Layer 7 of a small transformer language model trained on English Wikipedia (14 layers, counted from 0, width 128).
Take only the direct path to the model's output, skipping the later layers: a vector added to the residual stream pushes a token's score in proportion to its dot product with that token's output vector.

Output vectors of the tokens that the questions are about. A number n stands for n times 0.01.
"ation": 78 39 -46 25 -11 57 83 -11 -13 34 -57 3 -16 -35 -40 36 -15 -14 40 -36 -60 21 -6 72 32 7 -14 0 -103 96 8 -37 -28 3 182 -65 19 107 69 -10 1 -28 28 67 -113 -99 16 7 31 -25 -51 74 69 -66 42 -19 31 57 -16 83 -106 -23 4 -43 28 68 -5 67 -76 -67 -40 -137 17 17 -4 -52 -9 24 14 -17 27 -8 9 -20 -5 -4 80 -68 22 25 -50 -35 -38 -10 55 -1 0 -20 94 36 -53 -34 -79 -33 10 -39 6 -47 42 84 -98 46 11 -37 46 59 31 48 -65 -14 -11 -18 -53 -11 -5 5 -56 30
"bil": -15 20 -98 26 -24 70 -16 36 -12 14 -32 -88 -14 -30 16 110 2 41 7 67 -53 -72 -12 13 87 -73 -3 39 81 33 -20 -17 12 -88 167 -26 21 -7 -14 -38 -56 -53 35 37 12 -89 42 -9 61 -52 7 67 32 -77 34 -15 5 48 13 -68 -49 77 -57 52 -29 98 -24 59 23 14 4 -81 19 -22 -68 -56 -26 19 66 -72 12 20 52 -32 -75 6 -87 -41 27 57 25 -60 67 24 92 -27 8 56 23 43 -43 13 -41 -4 43 -48 38 35 -89 -16 -59 8 81 -43 -48 67 0 -5 36 -30 -20 -18 -12 -34 -35 26 -57 33
" )": 21 17 -37 -37 -25 51 -18 70 54 6 23 -49 -64 -2 -7 68 -23 26 -9 4 -98 36 -67 68 -24 -13 -18 39 9 61 -29 -18 -16 26 136 22 32 40 -71 34 9 -27 -23 48 -46 -61 22 -81 -1 68 -28 16 14 30 67 17 84 10 -61 -3 -52 -17 -42 12 3 15 90 -2 12 41 -15 -129 22 -16 2 -114 -50 -57 60 45 -65 -51 58 14 -80 -24 16 9 87 -8 -32 30 60 -52 19 39 -82 68 -36 48 -57 8 -55 -62 92 0 -4 -2 16 74 -20 -6 23 36 -2 -35 19 -31 26 33 -38 15 -32 -50 -38 -41 -35 65
" basis": -23 14 -61 -79 -11 33 -58 86 26 82 -23 22 -100 -41 -11 91 -7 41 33 -11 -36 2 -112 -16 -6 19 -26 2 2 79 44 -18 -54 54 224 -38 -13 35 40 -16 -14 42 -52 11 22 -85 53 -53 -41 46 -23 71 -11 -30 41 94 75 52 53 -17 2 67 22 -16 19 14 36 78 38 -21 -17 -151 -6 -71 -1 -64 -70 -38 -1 -47 2 74 54 -84 -30 -12 -47 -144 -19 6 78 102 15 66 -32 -30 -37 108 -5 26 -86 69 -13 -84 -33 -110 18 21 -24 104 -91 -72 54 9 -40 -23 55 -11 -17 69 53 -52 27 -30 -61 3 -6 7
"like": 62 -37 18 -24 -29 61 -48 25 21 16 -90 -12 -49 29 -28 104 -16 -28 -4 14 -100 12 26 -48 -17 28 -4 29 8 37 25 -54 -62 -5 203 39 17 -41 -21 -61 -65 -24 -31 101 -48 -103 53 67 -19 92 -16 7 -58 -69 91 -52 37 -41 25 -28 -90 -7 -92 21 36 -67 -10 -31 109 -57 36 -81 53 -39 7 1 -43 22 -7 -38 -10 25 121 -51 -64 -9 -37 23 6 35 37 26 75 7 68 25 -49 8 94 19 -70 64 -76 -75 127 -21 68 106 -37 26 -28 -44 92 17 -85 34 4 20 -7 45 -60 0 -95 20 -5 47 -50 -1
"ich": 27 -26 -31 14 51 72 -67 12 -45 -5 -26 -10 -71 38 -19 105 31 -40 -23 44 -69 -5 -42 126 20 9 24 2 -13 38 -27 39 -27 -25 155 -46 -30 29 -26 -52 11 -34 -74 77 16 -48 -4 -3 -43 -11 -117 74 -35 -8 10 -3 22 24 40 -14 -64 31 52 -10 -5 -27 25 63 -20 3 -24 -70 -7 -5 -48 -7 -38 -4 62 38 -48 -18 2 -60 -17 -8 -39 19 -15 -55 -13 8 32 89 25 -23 31 -5 95 34 8 -14 -35 -27 113 -63 0 16 -7 -22 3 35 31 -22 -85 101 44 -6 24 28 -26 -43 9 -34 -22 38 -22 10
"itive": 44 39 7 -101 48 92 1 16 -26 38 -33 48 17 15 51 84 139 -2 5 -22 -115 52 -41 -47 -44 -7 -77 -1 -21 109 -11 63 8 40 220 -86 55 -44 15 -45 -19 37 -6 41 17 -143 -47 33 -77 8 8 -37 65 3 9 101 63 32 -42 -1 -5 -25 0 -36 -16 24 -16 36 -4 -29 -12 -190 21 -15 41 11 -58 -6 -12 -92 -49 -21 108 -60 -57 -13 48 -27 -2 -70 44 63 4 -9 52 7 -71 87 71 -33 -54 0 -38 -22 93 -38 -34 -34 8 102 -50 -93 19 -63 -123 50 -5 -4 -13 67 -18 63 -57 2 2 4 35 -22
" of": -59 7 3 -17 22 -1 40 21 18 33 -85 61 16 -23 8 93 -19 -39 -54 4 42 66 47 64 49 -25 -3 -42 -72 -34 -1 19 79 -17 58 -46 7 -53 64 -25 -16 18 -43 114 5 -90 -38 -50 54 -18 37 -27 -15 -38 23 -33 0 -27 -88 7 -31 41 -7 31 74 5 12 -27 -35 -6 -27 -23 -10 -35 14 66 31 30 -19 -19 -4 -38 46 23 35 21 -20 24 -53 15 -3 -8 35 2 -13 -21 5 -19 -71 28 16 42 -7 -39 15 -8 -26 -6 42 46 22 -2 -45 -21 13 44 51 -54 -38 -10 -76 -37 32 27 15 -33 54 -52
"iting": 14 -52 12 12 50 69 2 -31 -2 60 -18 21 -38 -44 47 42 -5 -65 -16 15 -156 -4 -52 -48 88 -56 -21 2 -92 49 -37 -9 -45 91 212 -32 45 2 63 -31 -51 0 -85 66 8 -102 -2 66 18 -28 50 26 -63 16 -30 54 27 3 -42 -11 -44 14 -25 -75 -71 12 8 48 35 -27 -12 -75 89 19 7 -37 -50 11 56 -32 -11 -5 48 -92 -51 -14 -33 -9 46 -47 33 12 36 -21 35 7 -71 120 43 3 -79 62 4 -1 83 -29 50 -63 -44 58 -45 110 18 -3 -52 30 18 91 16 24 45 -18 -85 -16 -65 34 15 0
" the": -6 41 -9 25 -8 -30 -18 -1 6 4 54 23 -38 -14 -10 113 -15 -3 -13 16 28 -1 1 15 10 -34 -2 46 -24 -8 14 -29 47 8 -39 2 -40 -13 40 32 38 -26 48 38 -28 -56 13 -18 26 -41 30 9 -33 60 -41 21 -24 5 -36 23 -55 -15 -29 -12 -44 -53 -2 -11 -17 -22 18 -100 44 -17 -31 -14 -21 16 47 3 -58 -70 43 11 -42 0 -26 55 31 -50 -8 31 -45 34 -17 -19 19 21 -7 -34 -20 11 -13 -39 36 65 48 18 16 21 25 28 -20 52 -15 -33 11 32 -77 14 -45 32 -7 51 24 -8 26 38
"T": -10 17 -46 -23 20 57 -47 42 -20 45 1 -34 9 31 13 3 -31 51 61 24 -68 -28 -10 -10 0 -29 0 -4 -8 -11 8 10 -42 -39 129 -28 -8 68 10 0 -34 39 57 69 -26 -11 -35 45 -37 -15 -31 -14 -5 6 21 -6 -29 -16 -77 40 -21 40 16 2 17 -14 4 -41 1 10 26 -60 -18 -18 -35 -25 -38 7 25 -26 7 26 43 3 -20 2 -15 -15 -9 26 1 -6 3 0 -19 1 -26 57 27 2 -31 36 -50 -4 -10 -17 25 4 -15 13 -60 -57 46 -29 18 3 39 4 -20 31 8 -49 27 37 -12 38 -14 54
"irt": 54 -105 44 -7 11 84 -3 74 17 94 34 -17 -20 23 14 59 -72 35 -34 16 -97 -13 -48 -9 -57 -5 -28 55 34 76 -20 79 -44 -58 186 -7 75 9 6 -57 -10 -8 9 -21 64 -119 17 -17 34 -45 -89 16 -2 -56 71 -15 -22 -40 39 17 -37 0 -23 -20 -8 8 8 114 15 23 0 -110 7 15 -44 39 -31 -30 -24 23 -20 -65 -14 -42 9 -5 57 -17 23 -63 65 -5 -12 37 -4 17 -4 98 3 61 -31 61 -103 -22 76 -47 -66 53 14 35 -93 -46 -27 49 -95 20 18 30 -7 28 37 -30 -38 35 -91 79 -94 9
"rest": 10 -45 11 -66 -38 70 -7 47 -43 7 -34 -123 -117 78 -30 88 -47 -5 69 -11 -107 -27 -4 111 -55 -17 31 76 71 83 -56 27 -3 -14 212 -4 -10 -19 76 53 72 -69 -23 46 1 -33 11 38 -77 -20 43 7 -122 -18 21 -46 -76 1 22 4 -13 27 -14 62 -14 56 32 47 34 -81 -53 -62 -61 -59 -5 8 -4 -27 70 15 -20 -30 80 -88 -17 -6 -43 15 -4 -91 94 5 40 58 34 43 8 10 41 54 -123 36 7 -81 55 -24 26 30 -28 12 -76 -43 75 12 3 -19 -16 -41 -40 51 22 -17 8 -23 -33 -6 35 40
"ps": 1 -23 -1 6 19 60 7 26 -58 -7 -48 44 -119 -53 -21 27 28 9 -36 -2 -111 17 -80 44 11 -50 9 -33 90 40 54 42 -4 1 194 1 33 38 48 1 54 -70 -19 4 57 -57 18 -38 -76 13 36 -4 24 -84 -14 -67 -7 39 41 -30 -37 30 -31 18 -19 55 4 24 47 -25 -14 -92 -47 18 -11 -45 -107 35 24 -53 26 -6 -53 13 -132 6 97 -3 -51 11 64 -34 16 47 -12 29 -73 75 -15 -23 -31 100 -30 -60 47 -24 26 -26 30 -4 16 -47 37 73 33 -37 45 52 -67 16 54 67 -32 12 -78 53 -15 6
"inal": 19 -24 -12 -23 -38 76 -22 39 19 48 -35 44 -10 22 -35 96 34 -67 -7 26 -98 -2 -54 -101 -52 104 11 -17 46 112 54 -41 -38 -3 212 -99 45 28 40 -63 66 44 -66 28 -42 -115 47 36 -33 9 -76 53 53 -115 -63 35 82 32 -60 -13 -31 29 -38 -62 13 25 57 75 33 -60 49 -146 -59 -50 14 6 -75 -61 25 -37 -22 11 15 -103 -64 12 -12 22 -73 49 12 24 33 31 47 15 -46 119 86 107 18 -15 -32 -47 135 -72 5 -37 -4 2 -84 -75 108 17 -21 27 37 -14 -33 32 -9 48 9 -65 -92 42 -24 39
"er": 9 47 30 17 -50 28 48 -77 24 59 17 0 -12 -28 -73 30 22 16 -74 -14 -63 27 -56 -28 55 -20 -1 38 11 21 12 -49 -30 -13 128 -41 60 92 55 12 4 -3 -24 61 19 -108 -20 79 102 59 -106 -33 -15 -47 -2 -34 -23 61 -58 14 12 -21 -21 54 -23 0 -9 86 -16 -50 -30 -81 -2 -27 39 -30 6 -29 44 10 -4 15 31 39 33 11 -59 19 23 -64 13 10 -11 -50 31 -57 -7 -57 -51 60 32 -73 37 -81 -16 33 -27 27 34 -19 -9 33 -44 -63 55 45 -55 38 24 -7 -45 44 -50 35 7 -4 11 44
" NLS": 35 -60 -97 -168 100 217 -56 38 -89 25 -35 -52 -173 39 11 115 -15 -2 60 -50 -260 10 -79 -171 -58 -27 -4 64 11 302 -46 -125 21 2 495 -65 167 87 0 -255 -49 -115 -79 84 9 -260 95 -7 15 53 -36 43 -42 -35 76 110 78 34 45 -7 -170 21 -18 -40 -40 116 23 226 101 -92 90 -365 -53 -217 -45 -30 -118 -147 41 -44 -32 33 144 -71 -192 -76 73 -70 78 -13 69 63 154 105 207 -25 -53 139 102 108 -184 110 -94 -156 98 -83 59 -23 -18 242 -136 35 136 98 -76 169 15 9 5 155 -54 3 -98 -72 -33 38 -170 121
"bor": -16 37 30 -2 -40 83 -46 -25 -49 -4 15 -83 -87 8 -36 80 4 -11 -29 -12 -54 -10 -29 71 -3 -9 -57 -31 48 21 16 0 25 -30 131 -35 67 -3 46 3 3 -55 -44 38 43 -80 -21 29 -38 -4 -1 40 24 -43 38 -43 47 49 7 -22 -35 41 -45 41 5 26 30 46 83 9 49 -158 -2 -84 -54 -7 -66 13 5 -84 10 6 49 -4 -122 -3 72 -3 -8 -46 -20 8 21 33 70 -16 25 52 97 29 34 112 -11 -35 6 -7 43 -23 -39 -48 -8 35 43 31 19 -15 -48 14 24 -19 -62 3 84 -36 -95 5 -21 4
"ulate": -21 0 -56 -63 21 65 -26 64 -37 20 -26 -18 -33 21 28 83 104 -25 82 14 -95 -13 24 -27 54 60 -11 31 24 51 -20 -33 14 -10 163 -54 49 44 37 8 -1 -23 -61 -11 42 -75 48 9 11 57 58 62 -63 -12 36 -10 -18 -16 -45 -39 -60 50 -42 -54 -45 -8 27 97 38 34 77 -209 9 -5 -81 -1 -27 -63 23 -13 -48 -30 136 -16 -32 -21 35 -30 51 -53 114 32 20 63 45 -24 -93 93 44 -71 -39 22 -64 -65 94 -22 40 3 -46 1 -120 -95 79 42 0 -53 -72 -6 14 47 -33 -1 -13 -17 -75 22 -28 -25

Each question shows what one neuron of this layer's MLP adds at an activation of 1. A number n stands for n times 0.0026.

n125: 23 159 26 -10 -103 -234 167 69 -52 -76 -111 83 -85 -78 -204 66 96 16 -136 45 -96 -153 -96 10 -67 -61 71 68 -18 -15 -43 35 -55 -95 -5 19 -82 74 33 76 108 68 -2 88 32 -17 67 -178 -119 -12 174 -103 -46 10 21 -78 18 8 -40 -7 33 -195 -44 12 66 178 33 -87 -2 -54 13 54 -32 0 180 106 114 105 -209 5 14 42 28 53 -95 -35 110 -60 -14 -90 196 24 94 30 -113 -30 31 -38 106 183 41 -38 -65 -30 33 -70 40 -93 -55 82 -70 -44 -30 20 -82 -42 18 54 60 36 3 99 -10 -39 82 67 -64 66
Which of these tokens does it push up most? "ps"

n27: 42 14 69 -87 47 -40 -41 -7 -13 9 39 -71 42 37 -8 -198 -31 -63 -47 117 57 52 12 47 -7 22 18 32 -77 -23 96 -21 -6 -127 -12 106 74 -23 -52 -21 -30 -97 71 -25 12 -51 39 31 57 2 12 38 -8 -41 124 49 31 11 70 -20 -105 -16 27 -14 -16 -16 29 155 -24 44 -13 31 14 32 -9 6 44 -28 35 64 -36 -55 -63 -91 -65 57 -59 -82 -3 -66 40 48 73 5 -17 14 -58 -11 -2 -39 37 -47 40 -88 190 33 -29 -110 12 -24 70 92 -52 5 -102 49 -46 67 8 35 -33 -55 -14 41 -25 -33 -28 -45
Which of these tokens does it push down most? "T"

n263: 69 -51 2 205 91 36 -70 -47 84 -48 -71 -157 12 -14 42 -11 -54 58 -27 55 14 -15 -138 83 -96 -25 58 48 34 97 -41 53 2 141 -49 70 -37 35 19 -33 29 -142 47 39 50 18 2 -5 70 -29 -124 -52 4 114 -94 28 139 -89 80 42 64 80 -93 -102 53 -43 77 92 -94 97 -62 100 19 43 -67 -129 -21 -62 -116 -100 32 -143 -18 7 -66 26 -44 -61 108 118 137 -108 -47 -73 -37 -83 -55 23 -41 110 20 25 93 -27 30 -48 -112 77 5 104 -25 -30 63 -112 15 -167 23 108 -29 78 23 18 79 -42 -156 92 15 -51
Which three tokens does it push up most, strongest first? "irt", " )", " basis"

n350: 101 -60 -20 -9 39 -64 -22 86 -56 -22 12 55 -83 -74 16 45 -10 -103 -36 -133 -78 -71 52 131 39 -38 -30 -19 68 -55 36 -34 -29 4 -27 0 67 101 -32 -27 73 103 125 -9 29 -187 -51 -84 30 -43 23 -152 37 77 -27 72 -91 87 38 20 15 78 -29 -23 -32 65 28 -31 87 -55 33 -62 -100 4 119 15 -53 -9 -126 114 -118 -44 99 14 174 37 -22 -61 40 56 -55 -8 -107 50 47 62 -73 -55 57 -59 -26 -61 52 -49 26 2 67 -13 -74 45 -24 -54 34 91 -21 -2 89 28 88 -138 -53 66 2 -37 237 -13 75 -110
Which of these tokens does it push down most? "bor"

n124: 72 48 -17 69 -76 -65 -10 -11 0 -26 -79 30 7 12 -27 152 -64 9 -31 -67 22 -25 36 -61 -21 78 -21 0 12 -67 -160 31 -69 14 96 79 43 -171 -70 -19 84 19 -103 -56 0 -56 -89 52 34 -44 -96 26 76 8 -51 -14 -14 110 72 -61 -29 0 -118 -61 87 -116 -34 41 -138 -6 36 107 -95 -53 15 48 68 35 19 51 50 -50 -14 69 91 -95 25 -8 27 -70 31 -115 45 -26 -22 24 42 -185 -10 172 70 45 -36 -17 161 14 58 32 29 -74 -21 -29 84 51 -43 64 -27 87 104 -73 19 114 -12 131 25 -13 -25 -103
Which of these tokens does it push down most? " basis"

n244: 32 -32 -84 20 -38 34 6 36 39 -132 -28 2 -12 18 26 32 -90 -138 11 48 18 -38 75 51 36 -41 -37 53 -39 -91 -4 0 21 -4 162 73 15 29 -3 -84 0 23 -133 -50 -17 42 -71 -111 20 4 -48 103 36 107 -4 18 -2 34 7 -109 227 57 -28 -63 -24 -120 -80 66 51 -53 107 128 -77 25 -157 -12 -11 117 14 125 0 -109 83 -27 -4 58 138 -71 58 76 59 -25 -65 -42 13 -74 -48 -61 79 -42 -2 59 125 39 0 -2 126 40 63 104 -30 14 -117 24 -71 49 -179 -36 -88 -39 -50 51 22 116 -31 2 -76 -188
Which of these tokens does it push up most? "ulate"

n197: -82 -125 34 33 27 8 -101 152 45 56 -78 -72 -46 -19 79 -78 9 19 4 86 30 37 39 -73 -66 15 -47 -58 -21 25 34 71 -6 2 -88 7 -36 4 47 19 -24 8 36 -54 89 46 21 6 64 -94 -43 42 -70 127 63 11 38 -47 -13 -5 -69 97 6 13 -39 88 29 -87 -67 -33 -133 -17 -7 -91 -68 38 -127 -108 -42 28 100 -69 -86 -26 31 -111 2 70 125 50 8 -43 -94 38 51 -12 -52 15 29 104 -40 -55 142 113 -27 -10 -40 33 6 -12 -74 64 4 133 52 -29 101 27 -83 13 107 54 -19 -119 -33 -20 -16 65
Which of these tokens does it push up most? "irt"

n61: -90 108 55 131 -66 82 -41 -30 16 0 40 13 -32 -71 -32 47 -29 5 30 -19 -6 -46 42 15 -66 -30 10 78 6 86 -26 21 19 23 -14 -16 -37 -46 -35 -29 86 39 113 50 -68 16 39 -31 -17 -41 -103 15 -100 49 -12 52 -9 53 44 -16 -83 -2 -14 97 -56 -69 8 12 31 10 -60 29 -10 74 44 -65 -22 0 -60 -79 -10 -174 -4 -28 -68 30 -92 18 42 24 70 38 -55 14 19 -95 -118 -83 35 26 69 96 132 -56 -19 13 89 -15 -109 -29 -52 -38 -165 96 93 -9 116 30 -75 133 72 -93 102 -32 2 29 80 31
Which three tokens does it push up most, strongest first? " the", "rest", " basis"

n77: -66 40 -49 -35 -30 142 -4 -40 -46 -79 -80 -23 -36 -70 29 105 -38 94 -4 40 27 39 -49 -63 26 -10 -26 12 -100 -69 15 33 100 -19 -28 39 -78 59 25 -133 33 8 42 80 -31 -32 -13 -18 25 -24 81 65 -79 91 2 53 98 87 41 163 -17 -99 4 -31 -16 -92 105 2 66 65 -42 -4 14 -53 -61 -10 -78 33 -159 5 40 93 33 -2 105 -7 105 -90 -33 49 60 -44 25 37 -100 -163 90 -97 -29 -4 83 -58 67 -23 -15 -105 41 58 19 -64 36 14 12 56 -11 -103 -101 -54 -141 47 21 92 52 10 0 70 5 -19
Which of these tokens does it push up most? " basis"

n281: -113 38 -54 -35 35 9 -25 -26 -110 -47 53 102 -2 43 4 -169 4 4 15 -16 171 26 -53 102 -101 15 173 84 -79 -49 64 84 -61 4 -40 -2 152 12 28 -36 -18 139 55 -2 -70 42 -10 9 50 10 -171 31 -8 -27 57 36 -11 46 -30 -95 -37 49 8 -49 -39 -89 -117 67 21 23 49 -19 78 -53 -65 -97 56 -84 13 -16 -135 -4 6 132 -31 -157 15 124 33 105 32 -134 -77 91 6 79 -79 -39 17 -23 85 -24 -93 0 40 -125 23 -47 56 -18 116 57 -38 -41 84 -56 -62 -33 48 71 -39 11 -93 42 -121 78 123 -15
Which of these tokens does it push down most? "rest"

n9: 25 -85 -45 92 4 -22 17 41 79 -50 -2 -79 99 -35 -7 66 -129 42 -41 4 -57 45 -72 76 -121 -31 -42 25 -4 -63 -15 34 85 6 -74 97 -7 -26 50 -32 -26 105 21 93 -142 119 63 54 4 -60 52 81 -4 -38 0 -49 8 69 81 -206 19 33 -19 29 76 -38 -57 50 88 -35 -113 2 9 22 -129 -57 109 -49 28 -48 -56 87 137 94 -22 -47 95 4 -17 40 19 -33 -36 -48 28 -49 60 8 -21 -41 8 2 29 -12 31 103 -24 0 42 -51 31 46 35 -73 -153 -29 -42 -79 50 -92 44 144 -78 -28 43 -62 -33 -9
Which two tokens does it push up most, strongest first? "bil", "like"

n218: 25 -22 -95 31 -65 55 4 -12 -13 2 58 39 31 -44 -19 -4 49 -21 21 56 111 -59 17 -17 -84 53 11 -62 -8 80 -27 -63 42 63 0 89 38 -221 -77 -12 -34 0 17 -89 23 76 99 60 -29 140 65 77 -26 -92 -9 -23 88 -57 -121 46 98 31 -45 4 -54 2 69 99 67 22 -38 -9 122 46 -104 -45 56 -87 -44 -77 41 -92 -23 90 -35 64 47 28 -42 20 -42 -94 -76 -28 73 -82 -59 -65 50 -8 6 113 48 44 -34 -115 68 -81 44 -6 -61 -25 72 23 24 47 80 -43 14 -13 58 -97 -36 59 -131 -67 -50 -30
Which of these tokens does it push down most? "er"

n239: -45 0 -106 -100 -38 92 53 38 21 83 149 21 -94 -4 100 -140 -56 56 20 -2 -33 -41 61 -22 -16 54 -61 -105 33 -143 -31 -50 23 17 -89 4 -51 135 -141 -28 -142 -2 -113 -156 -42 30 -37 88 -76 60 -147 -106 -21 -9 -22 -54 -31 9 -22 -30 55 29 -28 24 105 -87 125 -10 -85 42 85 61 -86 131 -7 -12 236 -51 -14 -4 58 30 -33 8 -113 49 -34 66 -21 -71 -49 84 142 77 34 44 -34 139 4 -92 61 -31 -98 120 81 -80 46 27 48 -75 27 69 9 53 52 -15 -11 -41 2 -2 -13 -96 -15 -23 178 89 66 26
Which of these tokens does it push up most? "T"

n200: 34 -75 61 -5 -50 3 -4 21 71 90 153 36 -163 14 -43 36 -59 114 51 156 -44 2 48 -21 -17 4 -51 91 116 44 -156 -113 71 20 -89 2 -85 31 -113 -41 -44 -44 30 -61 35 48 151 15 0 148 9 13 63 32 17 55 -39 45 26 60 40 -74 -124 -30 61 44 24 57 75 -143 -109 96 114 -33 0 -17 -279 -27 -129 -17 -65 -64 12 -91 129 -27 -26 -99 -42 -31 -72 99 -7 -121 -65 -43 115 14 -189 -75 138 121 50 33 -59 -96 27 24 -25 15 32 72 19 88 21 -46 -70 45 19 -82 75 -92 106 -31 -59 87 -63 82
Which three tokens does it push up most, strongest first? " basis", "irt", " )"

n236: -66 -21 -18 41 -9 -58 90 -17 38 -37 184 45 23 94 -12 -111 -2 -34 -85 75 81 12 79 -144 -61 -2 4 -77 0 -15 114 -87 91 96 35 -49 -34 40 75 103 49 -104 35 -36 67 113 63 -29 -89 57 0 15 -113 -39 93 -36 32 -43 -13 2 53 4 74 92 -11 -104 30 -62 -28 52 121 33 10 -50 2 -113 -51 -100 -148 -75 20 41 15 124 -50 -2 73 -48 -56 132 21 6 2 -130 -81 -87 131 -53 -11 57 49 -47 75 4 -60 21 -36 -129 59 -132 -53 -32 -4 -36 -13 -8 34 52 14 136 70 -156 -111 -52 37 -68 64 73
Which of these tokens does it push down most? " NLS"

n326: -7 -126 55 67 24 -175 -78 -112 13 -92 194 -137 47 51 58 57 0 32 73 -10 118 89 -2 -91 -20 -14 -108 -26 -14 20 -14 -2 -4 122 -92 -40 -23 6 19 -31 126 -57 52 -2 33 2 11 10 2 -57 47 -34 -25 87 0 151 -23 -28 -14 -47 -84 -4 57 8 61 -19 -30 72 33 -65 18 0 16 -35 39 4 -41 6 -33 -64 51 -25 43 197 14 -36 -22 56 -15 -28 -65 -46 -23 13 38 -18 -28 10 35 -71 -17 2 -176 -97 -7 2 169 -49 59 -25 9 68 -125 41 -70 -74 4 -89 -13 -22 -18 -6 -58 81 36 22 162 31
Which of these tokens does it push up most? " the"

n320: 28 48 -26 -59 19 139 -150 48 -83 74 -67 -146 -18 83 -30 14 -25 -30 -35 54 5 -225 -53 -12 60 82 80 -52 -26 0 -99 37 30 80 64 -116 47 88 70 6 45 15 139 -28 110 -78 -31 -7 -72 175 -168 39 25 139 -95 -24 -38 80 5 66 26 52 -59 75 19 -30 63 -13 25 123 -44 -62 -81 -31 -2 47 -159 203 44 4 -132 76 -2 54 -56 -55 53 -54 29 -84 -31 -212 -5 99 61 17 11 -24 97 35 88 -120 -125 -88 13 -5 -45 17 115 -35 68 111 80 -33 -133 -68 19 -51 50 -89 -35 -59 -102 41 34 66 -29 -5
Which three tokens does it push up most, strongest first? " NLS", "ich", "bor"

n188: -9 122 -45 -11 -66 -8 16 -27 122 -25 11 47 8 0 -50 -52 -111 18 19 68 0 -126 9 -22 -82 -40 -51 49 50 -13 -28 54 76 -132 -93 64 55 -14 -57 72 49 -60 7 -22 17 -24 -12 45 -47 -32 -9 98 27 27 123 31 24 -74 -21 32 153 80 49 68 -73 -15 42 -10 25 -7 -140 20 8 25 52 -107 -21 -84 -132 25 16 51 -30 36 -84 -41 78 70 -42 39 28 -99 13 -114 18 -36 119 -74 43 -26 -108 22 74 -26 88 -43 -76 -36 -106 -53 5 -28 24 -24 -32 58 93 61 29 -49 4 28 -6 -48 108 15 -7 118
Which two tokens does it push up most, strongest first? "bil", " )"

n230: 27 -71 19 19 -30 82 -66 -37 87 -25 51 -40 43 7 35 50 -5 9 -3 131 -56 8 8 8 -11 36 104 -125 -3 -41 -2 -124 33 -22 77 33 -86 20 -112 41 22 68 -105 -33 109 20 94 -63 11 -31 -89 -31 -33 44 -36 32 10 44 -174 124 29 -48 -23 -36 -59 -83 23 -13 34 25 -41 -17 -23 21 39 9 9 56 0 -19 18 -27 -2 -18 115 54 -47 97 -33 50 -29 73 -5 -33 -10 -93 -60 -19 12 155 91 66 4 19 -52 -74 -24 -71 -19 33 -90 -76 41 -24 22 97 29 12 -22 42 -36 -28 14 -95 -77 36 27 7
Which of these tokens does it push up most? "inal"

n286: -25 -39 96 -9 -35 9 216 -61 26 24 83 72 81 103 -16 -29 -29 -33 11 -56 -2 -4 77 -94 -76 23 -36 47 -72 -97 -74 -66 -63 -52 -15 43 20 114 -5 29 -76 29 25 -6 27 79 33 -51 -26 -53 44 -83 76 8 23 44 -13 17 -66 -80 -121 -42 -68 -48 -15 80 46 -67 36 -92 -87 67 41 -103 42 -17 -15 98 126 17 32 63 -64 -134 -63 -81 199 -95 -69 -90 -2 -2 -55 41 -10 -109 -37 21 -151 162 -19 17 78 0 42 -2 -80 53 -76 -25 14 141 91 -13 41 116 -51 111 16 2 -55 17 -116 157 -17 90 82 -10
Which of these tokens does it push down most? "ulate"

n154: -81 23 -24 -25 -45 -166 28 -26 -62 -28 -60 41 131 -21 17 -22 62 45 -113 -147 55 -18 -64 74 79 -128 52 23 92 -48 67 49 88 35 -76 149 94 48 -134 -40 -82 39 19 91 -27 65 45 -57 -16 -44 35 -48 61 -99 -46 -14 54 -24 36 105 -42 -103 53 -100 -19 -33 -49 -73 17 42 129 12 -101 -74 153 -26 -2 22 24 27 96 -78 40 109 2 22 208 -46 58 -12 32 -36 -2 17 2 25 -16 19 -19 -153 58 -57 -20 -17 -14 44 99 24 -36 125 -49 -7 -140 15 -118 77 -2 -56 39 2 32 19 -66 54 2 0 -10 -212
Which of these tokens does it push down most? "rest"

n374: -24 -61 -42 41 136 -78 -43 117 -56 8 49 -96 33 43 52 31 -101 2 -4 23 130 80 -69 -83 8 -36 -34 -39 -20 -74 -42 -21 68 31 18 33 -71 42 -83 26 -4 -17 2 36 136 -59 -17 -90 -36 12 -8 31 -189 -69 63 53 30 14 26 29 -10 -82 27 32 -124 52 -12 -95 23 -20 -42 63 -42 -38 42 -51 47 -135 -25 -2 38 4 -98 -123 37 56 -23 80 -10 123 109 103 14 -44 -96 48 56 78 24 58 -15 -109 0 75 -51 -79 -61 -6 72 15 19 -12 18 -40 -94 143 -24 -83 41 -125 -79 47 -80 -19 138 160 70 95
Which of these tokens does it push down most? "bor"

n5: 46 -93 -100 -40 87 27 97 -27 -149 -61 -18 -88 46 3 81 23 -140 12 -21 -105 39 -5 -18 -24 -79 -191 -118 45 -77 0 -143 -94 -109 -77 156 82 5 -112 166 -76 -14 -25 -136 -43 -21 -44 81 22 49 -38 -3 29 8 -16 -168 112 -95 -19 29 -38 69 19 193 -195 -78 175 35 -125 -67 96 -75 122 -133 78 108 -2 11 14 22 -82 122 -68 -24 122 98 -173 60 34 18 -8 -125 58 34 -70 41 -61 144 180 32 -3 47 -8 -40 136 50 37 53 -22 153 90 136 -31 -100 218 -44 17 -11 19 120 3 27 -46 18 -101 -52 -14 162 23
Which of these tokens does it push down most? "like"

n347: 11 -75 49 -22 0 29 125 10 -10 6 8 27 -42 120 15 16 -28 -7 22 -46 124 26 4 -48 17 0 44 -20 60 -100 75 -43 -117 33 20 62 33 79 33 50 45 6 -62 -30 50 18 -118 -29 9 140 62 -51 100 95 39 70 -64 -23 -6 21 -61 58 143 -90 -98 -129 114 54 -60 -73 88 -41 -101 -119 8 -33 32 -57 -4 79 -115 89 2 62 -104 -192 2 56 -84 -19 -8 38 -34 26 10 -144 -51 8 -20 -50 31 24 -96 -8 -21 89 23 96 46 24 2 16 78 121 11 -2 -157 -139 -87 -4 0 -26 60 -87 -21 -40 -19 89
Which of these tokens does it push up most? " NLS"

n243: -30 -71 88 2 -79 -105 -20 5 36 137 9 -34 -23 52 33 -14 92 23 50 27 -25 -17 39 -81 -55 59 0 -24 89 70 68 -79 -79 -112 99 100 2 -99 -50 2 62 169 -9 -57 -35 115 -218 -64 -7 193 -16 62 -5 25 19 62 14 -7 -73 133 90 -61 -121 -44 67 -60 157 -42 36 81 -135 -32 -129 52 -20 -17 -109 -5 113 21 -26 -99 52 101 58 -68 173 9 25 -51 -94 -25 -37 -80 -79 73 61 -104 -90 10 65 -17 114 106 38 -73 30 17 -12 -50 28 -154 19 -33 -71 -86 56 244 -39 -177 28 -88 -14 -17 79 -66 15 -51
Which of these tokens does it push up most? " )"